Layer 4 of a small transformer language model trained on English Wikipedia (13 layers, counted from 0, width 128).
A neuron's activation on a vector x is GELU(weights . x), where the dot is the dot product.

Input weights of the MLP neurons that the questions are about. A number n stands for (n - 500) times 0.00048.
n57: 615 585 561 374 435 661 638 315 656 485 883 910 643 271 895 597 454 403 253 500 602 427 588 228 798 591 525 107 448 682 551 581 395 675 520 252 475 611 406 355 410 644 211 675 407 295 524 219 622 505 453 547 273 572 594 728 654 460 317 583 695 545 481 383 434 532 396 729 490 516 746 515 571 685 339 578 37 475 556 326 617 24 119 511 410 607 753 326 371 262 448 578 323 368 573 420 613 578 280 697 415 764 419 603 787 805 537 482 384 500 480 510 431 231 197 317 736 533 549 423 535 291 510 475 480 552 640 273
n164: 614 194 587 397 127 537 483 584 725 468 508 606 675 212 466 566 534 550 615 504 512 325 365 180 572 397 391 590 513 552 413 492 522 409 500 622 707 677 636 408 548 496 534 681 331 197 686 551 492 662 475 657 651 328 577 475 423 418 408 674 492 381 706 500 859 638 720 402 600 351 663 694 287 643 678 200 496 508 281 512 628 483 448 543 306 460 521 335 437 256 525 233 550 583 424 509 554 516 583 606 173 293 397 440 625 631 509 563 484 500 328 504 241 496 688 479 454 429 448 492 459 595 567 483 615 419 386 649
n244: 459 790 481 452 751 417 435 664 205 532 443 548 351 751 524 425 481 645 509 463 412 352 609 495 316 551 359 560 694 117 645 731 437 301 313 547 427 555 347 147 398 555 651 491 353 596 469 595 437 361 705 257 538 783 559 111 468 167 687 510 509 601 545 378 328 447 476 99 402 299 641 527 661 514 610 552 614 561 621 466 663 377 403 582 317 567 305 213 448 505 424 358 440 403 509 315 486 527 574 585 282 505 663 793 777 529 438 667 597 420 344 500 508 568 594 490 594 973 419 589 237 424 727 323 748 649 459 532
n376: 390 701 659 638 395 611 344 517 588 629 675 570 338 340 478 397 500 444 398 411 332 513 483 513 210 624 429 504 552 379 409 611 518 513 440 390 454 560 571 504 446 538 430 321 548 448 668 333 517 496 368 500 648 918 324 894 576 372 409 826 726 436 418 243 530 732 285 632 401 633 374 458 436 330 421 583 756 608 432 377 448 745 374 277 194 343 658 353 709 611 623 566 333 676 624 469 496 413 400 408 558 546 642 629 215 636 380 350 368 492 462 530 617 542 365 234 504 297 454 803 432 801 414 569 368 438 525 675
n419: 671 505 452 565 628 687 588 221 361 886 693 703 505 814 555 432 201 324 457 567 204 410 283 340 500 500 646 639 293 237 578 337 591 626 335 648 562 365 654 279 672 571 441 652 272 295 426 604 612 525 589 505 697 485 221 357 510 365 331 351 730 514 546 485 959 450 683 460 510 475 334 647 759 574 937 357 619 549 679 572 432 199 677 555 350 444 510 578 849 466 396 553 408 432 481 272 661 286 592 401 732 538 418 547 401 362 240 318 553 500 519 588 601 424 789 680 368 339 448 442 457 435 217 621 241 275 562 505
n498: 495 443 835 215 485 594 273 561 572 388 868 162 665 245 480 570 165 591 540 647 600 345 637 742 722 650 598 848 317 776 545 341 661 725 314 755 593 286 490 473 568 544 358 505 858 350 720 377 640 485 490 757 622 449 353 653 372 605 670 444 515 436 466 642 285 100 520 705 555 361 359 715 279 576 413 418 146 560 574 454 560 602 599 417 430 461 365 476 348 400 684 456 505 370 437 453 348 337 452 515 198 549 435 772 480 674 107 464 530 428 307 621 405 672 748 366 206 318 219 445 286 337 375 475 624 552 199 568

Each question shows a token from some text and the vector x that enters the MLP there. A number n stands for (n - 500) times 0.015.

"aw": 447 512 490 599 458 501 610 485 520 719 418 540 383 610 410 334 471 610 488 507 537 489 477 400 607 432 488 472 446 567 449 536 507 550 490 490 446 508 608 636 592 479 460 527 517 527 529 404 527 476 508 413 446 453 506 460 553 422 435 449 471 339 356 450 547 670 416 525 416 415 375 456 493 501 482 493 590 521 391 579 517 535 512 637 546 407 484 750 364 554 554 569 564 502 356 574 577 527 462 398 453 406 517 461 529 512 484 709 531 416 381 565 700 511 501 482 558 538 532 595 495 514 427 302 616 378 562 529
The two highest activations, in order: n376, n419

"ara": 509 579 570 531 417 447 602 500 458 590 419 468 476 615 453 500 517 661 471 395 574 481 400 564 673 377 522 408 442 418 504 592 466 584 578 523 450 409 601 586 557 448 620 517 411 506 494 469 345 507 447 434 532 510 535 383 443 411 589 590 386 457 473 424 455 480 461 603 393 631 370 582 429 612 403 489 528 514 358 605 552 480 536 347 583 301 453 583 486 525 531 583 479 498 373 470 477 687 522 474 514 617 441 508 525 409 598 637 539 347 362 580 739 454 493 521 454 524 454 565 512 618 425 383 591 441 518 479
The most active neuron and its activation: n244, at about 0.13

" UK": 513 633 457 361 501 508 570 494 570 592 585 576 397 503 458 503 594 680 574 470 462 472 379 575 556 414 566 480 437 579 528 479 442 486 426 467 428 534 547 680 549 411 487 471 625 662 361 394 399 430 583 528 543 430 449 400 513 596 409 656 463 304 472 527 457 510 434 540 356 560 484 477 370 618 369 454 521 597 358 708 534 559 472 519 633 376 368 577 458 450 570 506 421 509 352 553 559 586 460 514 581 539 489 469 565 461 572 699 533 277 444 405 698 417 525 415 368 484 625 539 480 672 428 467 488 455 495 582
The neuron with the highest activation: n376

"und": 470 549 534 536 505 522 586 476 510 531 438 464 431 605 593 427 555 633 468 492 504 415 514 492 647 609 537 435 407 632 534 522 400 557 543 541 513 524 560 582 473 446 426 615 550 463 461 438 525 515 477 401 513 472 545 390 384 443 517 460 581 480 469 486 398 434 594 426 490 390 484 382 549 602 551 503 487 579 399 646 486 508 381 659 719 371 428 704 453 588 458 588 403 465 391 576 456 517 527 492 655 527 540 396 488 579 501 696 513 305 428 406 603 359 439 473 414 500 469 424 528 646 438 332 546 542 610 427
The most active neuron and its activation: n57, at about 0.27

"n": 501 435 511 607 455 524 559 489 533 607 490 554 350 555 510 441 519 568 514 473 490 503 412 453 462 494 407 517 473 591 483 552 471 594 481 499 437 511 653 602 453 590 320 528 525 703 598 439 334 515 414 621 446 473 661 426 487 419 536 452 360 349 437 468 528 431 386 571 422 374 426 520 459 507 493 508 427 511 468 609 475 466 539 474 408 500 477 502 391 481 661 671 439 553 426 507 489 600 476 481 447 495 559 480 588 613 505 668 492 329 572 596 714 375 399 499 501 537 486 570 481 682 362 374 566 441 549 567
The neuron with the highest activation: n376

" cost": 560 543 440 376 528 485 548 500 481 574 528 554 349 529 381 507 468 688 604 493 485 485 418 427 556 522 464 581 538 642 402 464 568 462 405 484 559 401 626 625 475 542 408 504 466 567 447 528 469 521 507 459 532 369 475 533 542 456 423 496 524 449 382 574 418 442 486 401 434 468 452 573 373 646 428 534 439 483 357 588 518 396 480 635 815 491 411 596 447 434 529 427 439 509 389 523 610 554 371 508 539 565 687 408 509 475 557 752 491 346 450 475 651 471 560 498 462 497 584 508 522 586 494 411 460 364 668 623
The most active neuron and its activation: n164, at about 0.019

"est": 443 457 428 628 415 497 693 573 552 522 474 484 515 597 444 619 648 488 521 393 509 375 442 476 673 494 539 465 453 664 466 591 401 518 533 548 489 475 659 656 418 535 517 638 525 612 618 536 327 494 439 626 512 396 599 373 561 386 518 492 456 364 509 403 430 452 466 503 382 389 492 471 402 558 596 431 478 632 377 566 593 458 486 448 600 462 458 564 506 590 532 444 463 393 452 442 481 575 464 588 450 599 521 428 493 448 418 615 505 392 415 470 562 326 498 541 494 447 509 539 567 538 481 447 544 548 477 462
The neuron with the highest activation: n164

" |": 483 548 333 531 352 437 427 478 520 452 579 593 403 563 506 483 704 537 546 469 535 507 449 519 595 505 545 394 490 604 537 421 527 413 375 456 470 323 638 755 452 412 479 604 537 511 319 485 467 550 504 541 595 443 561 401 568 457 509 509 534 364 421 576 403 521 461 492 453 559 529 407 472 611 531 469 528 515 381 494 452 410 585 550 587 356 553 520 426 538 518 560 449 374 429 505 594 538 539 620 547 651 584 492 577 481 516 591 462 298 486 481 740 370 600 566 485 408 577 404 524 554 403 487 529 440 493 587
The neuron with the highest activation: n57

" U": 549 494 491 458 456 493 642 473 549 461 582 540 357 468 414 412 485 577 577 513 490 528 461 475 600 443 579 559 470 584 484 483 490 484 515 425 445 493 631 525 575 435 478 475 550 542 209 485 497 468 446 498 433 351 438 448 621 520 487 546 512 344 298 609 426 491 527 515 397 538 495 442 376 537 508 417 561 612 540 697 392 519 496 380 651 291 485 546 620 458 440 592 496 536 364 543 600 605 504 555 600 562 433 393 591 478 511 806 550 320 371 360 631 461 574 590 523 506 591 529 562 467 395 510 527 461 545 588
The neuron with the highest activation: n419

"eign": 471 604 358 371 536 483 594 502 468 592 551 452 457 645 540 470 528 641 578 459 481 430 411 543 638 499 514 568 503 600 477 447 405 498 424 428 460 430 613 561 540 480 421 607 573 675 531 504 535 314 630 490 566 380 480 447 532 448 418 553 496 298 376 550 501 446 529 404 381 411 459 481 366 709 487 413 540 519 434 507 538 505 446 536 705 385 456 629 516 504 516 477 433 560 331 506 497 460 530 490 568 633 515 391 507 427 518 610 580 327 399 459 736 512 588 503 401 456 617 545 483 681 435 456 532 467 594 578
The two highest activations, in order: n419, n498

"s": 462 465 497 570 482 525 641 449 526 692 375 410 451 549 489 475 508 656 480 362 639 536 457 466 569 490 418 482 455 550 532 536 458 536 489 469 552 604 576 822 422 486 461 483 416 551 467 503 346 478 496 485 533 604 647 415 486 364 519 514 482 456 384 427 483 533 554 541 360 508 405 542 497 544 440 469 447 549 489 603 488 543 469 513 538 491 480 546 433 532 625 619 465 470 362 559 616 524 420 521 486 512 489 491 501 599 499 641 454 346 518 590 763 347 473 501 446 584 487 558 532 564 221 296 485 361 561 468
The neuron with the highest activation: n376